Layer 4 of a small transformer language model trained on English Wikipedia (15 layers, counted from 0, width 128). Numbers have three digits each and are written without spaces.
A neuron's activation on a vector x is GELU(gate . x) times (in . x), where the dot is the dot product.

Input weights of the MLP neurons that the questions are about. A number n stands for (n - 500) times 0.0023.
n17 gate: 667635764442551484342622503506497368465481610573557484472361484536534490551520328585472484432464548283631465656503510518717369452551395411522456404773453449484597405377463374706490573486268579484349462669401445395471475608348654503513294548557276622327462581519568622540625547704547427475469264397649451528584619443517615552576565666238286254554449545591379339715692480481531421351635
n21 gate: 560459490579619633291483543614536668503638629507537344424437449447645630629567611614462648225669637688562669464581417313580481497593556369482700613579769596418497513373666310465435675535555387430613587666442396411303538469851484372626578344553447483568478388547585484352340363432433577339409328507425477569598483658493404526368591553379578392659535477555526226451526585451438497437542
n55 gate: 444622523496445514505563519347538441493442458476566450517496509489466599488439431514597527530542449477502570502509520463517473434515371400596528527524320500535469356491505508450486519550507431425395421494505471488446420497452502507527452474388440477549391542492540474464521431585459442505465560473522414579568436482505461394442486587586457498551580586463527536563655620495473519472443
n112 gate: 332548657654626500579396697365703435370693181567500434551429272436450347425436389618600462632560616563504568514352673684500626391541659483336598599536504741545611422582457545367653623574493458449594507611613327622545550658297572531641452307542412557525620420497257435400500405377440551402586478425514455443431249461536490469553517252460472489500578555552268460524705664241560540359135
n125 gate: 401581336449505484573604366440546473519464556439353263513302577577645326473673408538534426472451559484537532627487486488680373412397539460436534651525565671576661576376526550406711402549520580614371559820380511435421529408500508389423414436465423439540591588477525559578441387452542423411461315464438525372432387453622415519516422445511597405558521524478452438579655527505479340415385
n180 gate: 556630540654295441705632466548383474513640351506551521500295587585616602603589503377555472540606473442398528508521544662479545451653562462594583521479527561552517485321555545725471296481398497395418451590454530358484606515533472810426565453506606473590497615523552580481533447656529456515530423484601413503576555409460381409646597399376500476579620557476572485537508516518572353391513
n224 gate: 626408695652437655461439603375418832403576442524640209334608478720684887619356512595427749597186694404272585269312588534545500563352713667547539323513425532549512610384525537477617447661365554507619362375552552412584846457581649523692462474582508435539533563634492526644407577429616537427565520523284424533417571784446537474450360291617360704356496459549504317511534614278518548419538
n237 gate: 482570676348784346514298476477500478473667566640497688579493339551580572609452637503435543666435391439720277483346358515573603356648397451307431610384577447335393520476687500408567525482299326391536477409520461503625494589504477554288313707409432527437561570532430437597417435282590474611568550431399375545456257649744589305551453606639510403703438427517540384473503392550654493209370
n260 gate: 407552611475576567534574669387391431479368520519457595503476436396312708482405539515483706661576556355696564443417494413532457300617696278550463515637497582383529416527494561760581542544585436491419571193739348515470491559366459434421589518568548388662578516549247500596585506456558456595437572601770617434354378518567568473542485415361446562567468612578512424386440590444406581351476
n272 gate: 672500484656630525516382634671578624372406566665675469451436454352533429388532677513421515527503391637703602450697440486525530454565566395535682731380493473472614503410443333556591497533354650321432488560475440516475639613591491453478459519606494555385530526566609668516503589655742667595792410532493624263418404338487575346599443449526308582491364569377413428402570551631671427612688
n275 gate: 492540449492547534631626394452401547594433552447482654609497456505451459348428390450481478651500479447587481430502545500493543382544383449508514348443438713430466464444395449440490524553495505568516478754638542533377493441410360703541554535367462447555416443338539645353510473557336512476378584523383425495535568341566512498654555365590495428505429562400434357588455398515683541447401
n328 gate: 483489671765574433610332754579659541481515730303581412390471417599685699571510697566476306726484622503464601569400347574571506487377527531468621391514552596572350488420678446537607675467572525678537432481450517424513542366624537576388481484746436615503633389482441444494626500634574611521401639410510652382343539413375639450376487516542422373543448376682411460336553456276428533548463
n335 gate: 692391574629481576565352290628422362426404672577545566558420358631620558389571355560533519759592500564570546500481792465432437582368539368610475439449507431535433689439464283455579638493302506503527639437503636459484418500584485557363653541507376500353433477467441702464602583671638589445437384555239462615516421345423568324698425465468305295451482516377500442298459525656572588615600
n348 gate: 434496756569461574511473522451661456525649484546537370739684592496452404560515671453448653356427368456462451334439492606617552500295428482573537511542462694489354454496500457629612485416705533716562642730518213540518604517604290293364489392437602570477674632262504429336248254549445486399383470315598791434414587537330610532478446603414554451760359525154585570402406471740362514298357
n351 gate: 375842616639400544442560435387809582793720484524677515405385345492679588444457744519309485468352461378639485263455476614677597268790414419475543431444586468662528602439348573621462576492235607511658444593452237455485439447492374485267571638377763534441424359644370608675718544524766496573558516350437587446361591643581415515538718646453613333595272407489452271455383500672468540439578
n373 gate: 675345601530474423447450581547478563419516428618573382593515484548464467343492588463549432541554333481576544457459509498486545417494547466472558500451447496441591423592518471515600537500513401582657568512554532531405555533298544482585603575404591402534439474465389478515594542502391576514363431515479461486520528544535546606396502454430431481427416557533420591389531455539475431463459
n375 gate: 637574651568615434426548542438728421615457706552535519416427445623418481489624475447525378625622634447632459293216512559400536153283475644407188155578586441568524661481529752495500371468468401389362429420403408678523482382673452685412620481406572535701319421413555429329574500642365493471558567570426481395481713896720192564481590492691504399489714507511530621504644360305543821538564
n408 gate: 486859523469554544347538643441535387335632651394427689631510405516606441418540670506497370445533662510463541384743350489509337699623411462438300729578694486361370478431531566473452572439655373563625215466503316503335404579507573332444580532455497369668522520405550551533351678379480582550562514734650513423490399434438500651347368392394497467406352567522636337494526416449525587412385
n447 gate: 428615471581513668665384482495510331406532356525426526635335482542585468459569565515416467325518371531557495505523383506563581328462551528465515565574567519552555507618322555601508517415368539510656376661500356360383463534505601490369566459651474586395426511591411462487490497446540470405473608521719575532510260251405662485364521579516574556533457525467515320487536570536483470487403
n457 gate: 576377493596648520533417320635669568523450612556559420427523507446481582471458590603436399442479424484606513459525387518516489443460528480395590463613315500569510571439568470535543490418390396645475516624421601541408485578558507500574500396532433456450614605517400423342455478445411648562568541430474573524386340528542487532586568456552489276589478577429529579447431521575548557581414
n476 gate: 271473546602426496554483494554456562458546417630428550415439420555468540424390440446446386450528425453512407469517514465483502598481596477439478425600609500574533460538427385386512515484474531470527513580425395504410491482407534490622471436479435530460476583524591552596525402567466376581452367462500402403432598484593466471594492534464514564564561431481532496475640498517569470411512
n479 gate: 581611550541580459406400589482563599422639510593686509562343553445356463616500550709573598683368611286350391576404455694654633611621566470510373491521601468345474509466459461446470468506529604388409387700524401357369468531648482345528476293599390469554462506584595625500438679544438411520488583478626573622385465671302488593399600494706455409720586494506654333485552382488503614457731
n482 gate: 669547554508504478558552773250678475397726508472565474252687577553446412437758376620615515585648476477773244732206544344842529437383614515504381614431621244237409631577604496272582572436449549328480585646578587429481568539592552496424441559569542260387471625604249393427555285500408228565421457592484428568623265612511688653542702500570653504544405507511544487571661417429382609473489
n17 in: 571534818476684468262384570401709558451762576665554405497272416631429497565652504474478338441490445357514365520484455470690282459516327532582399322568521600612497484547585670469444461332389557468532299753416577497354516460686555289473340542471470621455548562352476549442448538596564510596503438331654523437654545442507675375620559611524323371414584510609358383751602358474579513463634
n21 in: 601516468757442466457496430618610733651674618452393528534553380368561596459428477483523620328736591546459772336445441504462209650459649449457547560432624500420637371386587481542559537489463401258613514541455456370381557418726562308617113365523447567533581402610635528407363395398629531193447460421446588430521456661614431663567458464522559363663493441500363308483437364614477230326559
n55 in: 518491623336513469494506428507502498463455336398492504564361520477417456500517469489567552527568439460447606478511544409563464484553379449532483557550316401502468482519621571475506466564498435496358419482428462391440417454480563504504478427526382468543460525505582467463485544473416483407493537465535462625564480490510498429464474517618489578573504646491553532447479673574543556494511
n112 in: 273659483379411579757475418529723308367510397694403745431452480390319534394531463743510404363480387704343405571513610409579606211434587579595641623241304500571539624486516504492473594561564643325565609655470500510554571535410308402555553597478394490409604402542479626309454585317600299422558642248413425519500563469617546386476655376580460521333553623423507585446456537467616461568213
n125 in: 439543571404503640588581291612587538447455380543474462314487482410571462500468714673431534438649579681387561406593390701522656526644509506514543404565549484472493485478536534373302584460592535509473219637478334475674551375560503355506391516486367465598603127602625509558719570412522485369752437404523560554284625397638503409551249433701547552549426587560500558497412604431449430382388
n180 in: 483415451405497639522492476538458416346642535585606429567468505637459308596370398619470638550481649481802472384678433524619538561503455451420386454524475575399410549530581443513442370458511556601423336497531461635676345537480474675551618442428586532558604536444718518598544472412329459595399536465566407518363528427484568561457621549639537582443575539452544400474632606434533451508642
n224 in: 427587485484404760414524473733608558277457479685496485504462507680562354463663301353420759343302303523603474353593604479563428543382371485644483753517398262470516427719728423599429335484547454282610467478526400337515681514624700545466717470234473546469627476712406489535511588531157434624320441485484466580673488318635530440282425473586383473390430787146592452436477658283496394515504
n237 in: 463552454376500581122485200403541629667589659555489576453542612454657514432408489670487554484339630465653601579627222593503583608615553331294387468409417536441570534465467630389552544746449314419485646533480485396566497529294674684563301521406573475676573716401189561493408473446666595610351551348496451510469438603542653569391610729671428496537466572469629329472348431287675363546623
n260 in: 323523326543609454395496343543510467363506644648337436487583351596608241493410597280367560289445599384489678372594507515351672900530555579451554545663465447635561546673630362278584529425589449573544560660493668439510451573644643341486497483518497376141614511536465563671590484627548606350487372524528500415503479399296274635473385435469470510503649390416566450507690344383442556383654
n272 in: 453788387760621497669632520652325332451593496550678517620622539514555469556675566179522572535270423517602438447530507594546513601569557510553523561492542609333521620616308471317547504589433490444677507571688440523517676408578477560520387540446358592423641434494521418645382640472688461516545598613479769632393727366480513533818480313396543386555565236570588431386299567639522435456526
n275 in: 500491500616333523589318349492593511565420520483546398500700618537492414461667491589472472555545418455508531704601478556692520467543572436394550412407342431613397457610646472559576511556569495462452567438541486492460540423361580563330474453506616678508732626520530355460626454508596444520545563312579495571396601478428407542553487543473484554546587378628495650566579437544330330428451
n328 in: 578434230360455533429431446471455408489580350650574511589636545543465523688496441538412526579627472619387243439406754453384639448295674548757716364491770248485581433414365553323538626508544658563405582442354516489734434619662631420225402689653481221480504425799687260500526370464360507493551668742219496749534344453531583473338382461614523366493612515489459548290489473417362706763643
n335 in: 315516670496490740838240543578559658573497550376475735524493534507565457587467581535561500390318636439511397500325187484431315574562423486623628482496203411563478572360270326735535470534537361503637257546528548624256591520399472511371343385500543343379500518497434483544621336614666365677517578442387479456423496417478618440443402443504451442685204277345414439521595444346335572332486
n348 in: 726202777482534359511700559543459553463414613379496362470665578359561472541571515479596663591490428353693591300493566368415573453669336598399617511972450674507126517493626571492652507518478458328358656549473551545629679614309326580647370476369671616374523723586471418518605463363458378617368609341557569480559601337465541435545448352603428496406433572490527532407600455462490540697565
n351 in: 488769601512529468575473408384446668543657181469365424390582354463549403640624596639451435376338420511604557547753492459500650481358538368406570392672462366701426546429559543491708418651335445689469392362486604375364500500516611584515619435698478352306423534374081360598303528352537582316368519620659628451682691361683719562748431258538602526273546698646568437540474591489583546526395
n373 in: 657455429584401398684439456566466485583539553576509418484472518558446467430516515514480480515514519438582665486543319541439557438531541364423466456508393483324612511631441623516623454522404384569591529573583512654500458530454471532507570489458595581383557557448424514597570458514427567524362488425467555522637481404516581518437489395389292531362442572399352466429537374593511520412486
n375 in: 315204396291512533413310385394629671575419454298612311438564492590478457500344481327622459668440403526603883618471531429628253663533375451495667805311636762420402410659597455430454843464252474409632458460537554585555281456397388089663504458385602401183565522383443654378566402491699603565516469141382343439517765340522463601876466522308698338402624462723558602365289686433512390401609
n408 in: 233659337529408567475463266457356398480526266592472455520416524475525391330564622514533422585413453573420524576394642636568513583524559345593551409413374969576544627609563452504483489504598752256411429492527456465410709536375319711398569335526378504741537594593186667504429527442500493557672664624514420497286496283620289528745500447568438332601456473600578433542486638404589493528524
n447 in: 519455448557465459522420397340657470450658421522515485558497488402478451600438592545650571548524516345532266314583452537491480409670489468362486543531478273452462573445437603518599548675167576465574347433556360440609477492490453386631455441529445451647460516500265710636388620472509494564643547457503482555318663605439515449457560619509338556448397675617573393518203479488540413722307
n457 in: 599497511581658423508638271541675769648422517494532450495470402406467430445264613577495536587556525625528606540647411467479480395400558562562596500415253486392486393443490491453408494368439527593398562516549634463442424438635570452594508615623503425489594629497470495481583546483392689485598586470440463472287390614594534550433521511587424372559387505397554436550450518652523584551440
n476 in: 555502485594504465423441483593599493529486563486509498525558492550430613529463481430404550496455435470534494443352581445535441538544484465500471448439544341519396438587376592609545507462455491371665485490513475457496643476518513472567570551465345444604555631553578487546412467518535525646380359605580419514481398583476448553295489643498396522411546382521586380466560560401545449379473
n479 in: 596557617474739494494351341443576574491450746510573417377484464346452648406376602556456500576587778447634629583531640556542462587500421593549458353496603380352346551320645613647592470559445375491320464464555370503463681657589473367613396289443622415619429371527432600300336554619418530563556536412397339675485432548465454432394497513506534640515334659537473475451373309313529500538638
n482 in: 587421712381643693563461631433400296165810381608637440535656737339508426540488527613737476638627432340615283379239385837559608610563500433495431373500403428314247708649535526510476310311475414409661631701584479386638698741276444755594536624548659623496508521496352600525488225428368571422469653454588435123323390355583381371512399434533516717720500600464571300508589455468380430578668

Each question shows a token from some text and the vector x that enters the MLP there. A number n stands for (n - 500) times 0.0084.

" |": 432381406605353460516325619522390358530440401421463445454563439509499385490327696515591436552520420524431564516481361526458418399500535663680262484305440381422588510366573488468626330502558578455390491359443467417573416472642523469650522610423522589417464457480527414434465495358426581572570392520321436572441488365514446401500637371394531257469511368476463428480433510579445510462482
Which of these neurons fires most? n328

" V": 395396441500480422419368427463492437441394387464626515587451472501365370520542474585536479309530330484420432555560431416441380479525439568522302591502599536430549550400492722562562368502529531529406471548534501493554584421455571537552489657391587611448550500521463363460442614457397566582587548515468602530512301513565372622446545444465599495416453649469634462436438583505603625661358
Which of these neurons fires most? n447

",": 363470505520551458474316563490496459545370387430533594559483501577530539555466530499540469490528436409335467521529360449510514594619378640636269504331525493393599536407578449559566459517476545487411633545490501468581554520786505489631438466397483584422583459522580439467498490410529629539643513432434471575520439326374539389558454349344601442430524550596483482510476591528453486515407
Which neuron fires most, and how strongly? n272, at about 2.3

"ed": 530458424603473531505400631526443324435516400295530481357511469574632427417415577452453350420344463329460421464543314512433537532615502604737318458309360351543436481441523547453520381606570609503413540297515473485425458527641551338543460536437436515444540568395491372453375494358458562475442461385383509625580555353582412433435563401272471459451460547463420471398442493506418520550504
Which neuron fires most, and how strongly? n224, at about 1.7

" and": 397357432556547468423370553461509445492322396610564538597502511481455394581488623463498403506520569337519592478485360396395607595539518639567328472290517450290514484409502780547566518474510524395375534575432461438641419528594466532553458483450604630417532452382522459495524617471506475541548414623578494610632487277503476430599443373331498415455596529599497475609480514657499489511529
Which of these neurons fires most? n272

"dge": 415419328591512541443280532447491407611508390482459550463493513494628643410276568463515503583403549527448411508314335415563506644578559557606397494294557509534497412381512448549545638599617471476390532471515587456472559432635494370560471589418479564462480475465508456481616417455508622450459619448409395480606548452365470538527504427498427403432525562438518503380490456648616554549606
Which of these neurons fires most? n328

" Nor": 405344413529492423453567283560488393530386403376665416491372433431471528407396566467515421516505417308421515550485433456538650477704518673577274465352591422489577487414465535491602533664572441519433497577371508500452539634372516462549677697391601689403547474534344468387616492415337461432467467384464412633654507414533491537598497409439429564527427433519552422466495551351550554669528
Which neuron fires most, and how strongly? n373, at about 5.2

" Sch": 544363577522614514532438537370511510458393401505581435658412455465423496459288577598527475487545418304532416529467423456486420538571648605662291506420675499516567410409478321454546531514553631524447424519442415460289418443514616496536527658367461503463447475458376377339533621510452493462614430481589455615519380485629454529503592414477304592441360509450602437422429482453712565467592
Which of these neurons fires most? n479

" are": 486514457560563539425513665545468465529519395365561481503288637519505430571495606609493350352565450477453574509441389495447510564578497594695313302229369356378492435370529538484671417528491464519413431411664512497619384523564533479591467623373503590395559543530543476445601573472523517599495462569623254551500499284383419378558456433453398344393491410480470429392468582525462473509508
The three highest activations, in order: n180, n17, n335

" State": 513420448506537439550580721460462503581393400535663430416301455434667461418253627563507633545508500607568537517425400432526447498634403671619378545188549465445451423326529399462563459545559534508388572541494467402383517509673510417598590563428614459405426500575305493456608419416437559503445539508336246436480527398661414546586526377423526399489544481527392464555338550470493342477332
Which two neurons fire most, strongest first? n21, n112

" to": 452305369544482533495367523454635497571433404261477467493400489509477490539487746460487523290526334348420507365574411485504518600585520700584366489206371294263506409368521593468502441525514532491406478368452491546636483546502506479641536445414433625380512465437508590490501578389504575499456389470479425570622554375326509507583564304348385497434519483633421408490379471562537550542468
Which of these neurons fires most? n373

"if": 420506479568508428559396337434477376485430405436385360495373553468434515406451778510513340420361401416567533521589368485483486532459415541712349557247531442564567476421531344461591570584618589319412459467547452505575404474537562561500549636359436503457386457425582257372515488535633505458508385625511447574655513372479558612550490372431715400494476380569377453519420477444387556520463
Which neuron fires most, and how strongly? n408, at about 2

"board": 408270468553507518554417655408412426509427399433638537556527396568361462413267530452459516442446358503370594608525384468496441602559491551633385557441509410446596470396531559461532492591588582332376508362561463378453523431482534396548478467420471532460386547456370429555551508340630451606500472343511359499625498406358205579377494317544530464490398584538477394583444442619485502565706
Which neuron fires most, and how strongly? n479, at about 2.1

" ": 529235434548389479447314607611460419597449394353627441532537517598325447618515572438621511441563549465368449472615372460514497625603569585598417445275566367427511453388469483494605513541523508615410445570539494431529353498502559560543463601371617633442463455537615562452496477319453554512670440445327430574496378400493438509556647338420552418480554506427454450567534602465468597481488
Which two neurons fire most, strongest first? n180, n408

"ers": 437500540550501408442377580427487395408431389371521479509587557475488469403438524498544361404443413329444434548443393415587530635542380533753372524406515442401527434418469448530591537510644489484381586696505595430502608540646565420468577614400588585416526435545372577522472489385471647530429584533512431471482472509477439459548569362431502339470432652551568514524529439537443460592506
Which of these neurons fires most? n482

"79": 499223415524539448538408567539404254442541411430414413545432435527263550523514611532378586553491444320534539509555328541456547459574446424637414567362504410631572544427734685449602491401596542403402573376443460425528538391313473480567520487400380587439380437495549410362562570323457378591533477551480349544476447336492287561444460357544501458479385548562665433491485577533543567444563
Which neuron fires most, and how strongly? n55, at about 2

"23": 436333345526506422512555514513451278515496384483504396473320506461488551568450490487382499547483435361603639475509366437475448532605390515492412415244495426497514534471697640548593575402644571411375633611447530426514503434433428484483574397412452547432433447570528557416605535459526395577557480471548473525478608401688490604445469352460524600521454476435557460609449534449472419507389
Which two neurons fire most, strongest first? n125, n180

"le": 467241625539566492510478624543398340440436393441520447536588622452411532442417612508552438492379395574602476517417374468381491615623569591640361396361517426481467420391366445451450587581587562526400682605452538426452473515576513495582534696388545713479514447434431406501562534401456454561536588626355319499562433319498504543605497397481438428405591575431560451555499481498448466564499
Which of these neurons fires most? n482

" The": 227378555586513448382294400534507281578513384507534452650438493541645497526486547575522456493475352457536519490588345463423589500619400514561428444341452401398463412433475686526564529478536512532400330472579473529447395512575617415659535532411683515441463538409358375477539490304558554574471532445620418563497387424336407453587380385394588511466514447533501399645475498466475406527543
Which neuron fires most, and how strongly? n447, at about 8

" early": 323419487564479384371533439445491471518408390503545469465510480531330514447344400539416512537484346409488483375478396454549507619728534461526392293280403454390479483375498659498547589536478548416422535491442486475529457443472504458685545410372444660377580425453462669419449472517454521521415389444504382566513458424569446573413416401331683476443600487454539468589550580496397438505464
Which of these neurons fires most? n476

" for": 418472491570406506575371392520452349545517400366457412467408484510399381513563659532496522364486123462462489434511391458531456619597639590655320430352390377317510520433475615483621346634463493436343501497432467423564550532609520512531519571397605603381537419536547433432562560378587510418542488490489362598663454326450471516597482403361492369405505544625434417375410518560510478567417
Which of these neurons fires most? n447

"–": 508236448561475555459405453449567481538461383526509493608464422560471388568485708472449522540567433507372502513553373376535702521549447597496426428660424412550530422448494494520626513520546584555423712524455555456713636478513446482660455522394514597487547509548652547479488557391466468474559528554552429480493457366609575557541503367409473339649434406489306506665455512505361549524452
Which of these neurons fires most? n348

"|": 317326585633396502369382615440513299511392391356353419512536424439475387500367571520509549590556433511562558467630376481354449596543537494573382518455485380503504618438421620512574403494621666544410387286561458427454508399384519461738549577385437547457398427415512420434593526362497647540495489429684501529483309388502466474567385362407409308452568515380469426602478497434474501523565
Which neuron fires most, and how strongly? n260, at about 3.4

" (": 307316397572484501374248583568532464521427398348602548697427532531421435557458603445554431406635383523459481449485393478586500604540546523619248389346531448439607505343511534487574462541572542526380538426463505391458564516611595508643493614404575623452512498491562420485565492275459584550615444500400468656542405363557394429501500409325562324504421466623471460578473564579441494403372
Which of these neurons fires most? n21

" Car": 392308466583458669495568471415431390466430390398522445549465521450319454388318453667425341436442550504455467420437390451449529463666481537532386499358478453399480542454421609474566655516654571385452495457416486576595526591500589587576544697411485573434516485621324473498498586510421676603572396470521537561607406490517506593445611312381522420583466540412436432565411488428642468453486
Which neuron fires most, and how strongly? n112, at about 12

"at": 289500372561415410533567528539468322602488394349539644489676521444308361515287442563615383405362564421493485480399397429498633571611467546600429379254378430477526552341379613512464552567662468373425392412466539453587507395491593473573448545391567548481520471564495453456533542306466404462461481407446380504564522437454536433502541420409512387483531570645495452670530589472440497526377
Which of these neurons fires most? n112

"er": 465430614610474372422333481488469426429430383370561448587592568474484543440430595512542363359386425408508513503515373422542552656614474571646388535465440473486582522414474701536486467522586542551398620661468581528552532483431544586474415496379561670417495473529396477581467582427450619491517527560349434558539589472468464505542611475392465438398526508529494507550561291554466411578443
Which of these neurons fires most? n373

" the": 260299494612502421443432456539511278588457389559645380556377396558590390684470459472499517358481463385432679477606369447400462522572443461581355441371525433415455394409484732524562499442582506445403479462534487559547410514652514438668535615431665509460450500419449362532564536355486518594443477571599348541562346323518419413633447340364571472395595472537439434611453472503458508475566
Which of these neurons fires most? n180

"s": 534319504551366470431369533434559427534446380370589588448530530493474394504544590376507451387347541430478352545578409402417508603588454607565344498508596472563428391440505548554579505471566550514395514673489537520542524461515510504527498619426556647501446385511532452513486433504621658513506496550599414579374526428300452366612644409370522428492489596496530474431519410545493502573530
Which of these neurons fires most? n348

"-": 472224509563393530385476460455558514630418384543511532532533545418567350605491577489438550504562519514308458522634416395546613551578501511468398486532257409604478539383497453519640558465579532485414635490515576445587477432462442514559504543408594649438503436396587564481486517304545373496534482452522446626532455400591493515538525234394573553465613483445417527618453523473427606494525
Which two neurons fire most, strongest first? n476, n348

" as": 222442569563387442458210445486499482618471393386494487441488556575509414450417407603541559337611267472474427412577356444314526560563521519554366505473383509338452423400556720542569386533489531421388548438461529455599442464800437480552425525397522660381464488434481407520469547473504500469567487470500318523495442295418526525576491383395581457437508514528372416474434639518449441578522
Which neuron fires most, and how strongly? n447, at about 1.7

"al": 335243364586412318605440552567366340491459410576599445414518577437564416577469667418566474493467418412538439503505368478387668519609507534592359538306468370594517388451568504458556479546657664443403609377477434493555371503390487493431432654371576519463349607452414442423505575422563647486455404604527417517568620327432571548627556337418659371528491380535436447385450513445511290565458
Which neuron fires most, and how strongly? n272, at about 1.7

"C": 539222416600461480413545488539376403564451388459559430533373444456505471404309549507425365333573543453368431541398388417464444584599413569651402438566610443552434555328408535479571574446566546507414445565393466508414424456633530588458497487407480499472483443450573519513632599388610596552594462482394444466488518472516465525516485303512497586528541539343480450525432500537514369423349
Which of these neurons fires most? n125

")": 443272399517573519453338559417479355565459392568605425503588684459403444466465589487507530514550568438434440544409460442575506629533464557564261565370464339448514503424413575582597574463531414492409468582584550474502476561535502566603465403382531560433487437590559550596574434313486509494624512505622476502458584385550477517610591287438629604459422386581456490553420527526506496482497
Which of these neurons fires most? n482

" of": 396404402567443416522366470432512375534420390472620469514471412494467431566521635520404404338406268506420376543531407435572473488614546552604351406395463372282448506470512491499545536537514533479381497568482531292516447439559533525616544553403506604355598467396620376449541609383449605476508429480439377552587424322339534434444491301314490260458565485608448441445484434483473546521560
Which neuron fires most, and how strongly? n17, at about 2.5

"b": 554141512688501473446506509467470465555422385365568555470504531562573523575400514494600492480393501440577402570511473399482445591671495475442438504373475383594472497423573507518530545576583555417392612571404484514556418497551460569537474553426392564508464462359470409418579602497597626614530425506617512569551501354506406493534630420389595360476497524395515472484381481589418609529417
Which neuron fires most, and how strongly? n482, at about 0.45

"),": 349362513575614365413282540467481472613439401492464466555476566513515522583391502574489416491622389345437451561497398484474544566595427648654238477446484440487601557409429614494594484488526449484394567359582462438632493555739553476669454442395447651361519500598556434532555513314472470554653482502596295599548462298535544473564517369352580479453384431562489404561456567463475451476576
Which of these neurons fires most? n17

"\n": 300416439605529452365231478472439335608430383370566488516444503508466382554432635634546526489528443474596461426460353468479509610529535552584330445460495506505491570438414669569628467545455583413374465355512542348531493493548506497626530561389605639478488494455562405495456499374510556526554367380544490543431484446553515409550516435385556397419475520488544493569445503476511472436503
The three highest activations, in order: n237, n351, n447

" pa": 446327311555435490481578626517378419583460408388578590561484532525414412524463664473506435324472300538528370429525451493431486616658576565494345396126460413373314538421496507460645408488601629421415477410470388514455367541508686542709518596404400594444534539590521533471360609444478533575550485599554407499538343364381502614568512347346463500520577351475430432556385569459502551402763
Which two neurons fire most, strongest first? n272, n408

" Te": 346320520493572467593413649621409557563404414505559488576455421632371403554439578600560439553488527430568543508639396504452482449619592592623259533418476457605502376367457597445654459481598433495406488537407403450592481524715669428611513502388592561435490390344280370392752502354443439559479401521344331518505488444469421595628605429487390536503507545513534420610514599435580437575485
Which neuron fires most, and how strongly? n375, at about 3.3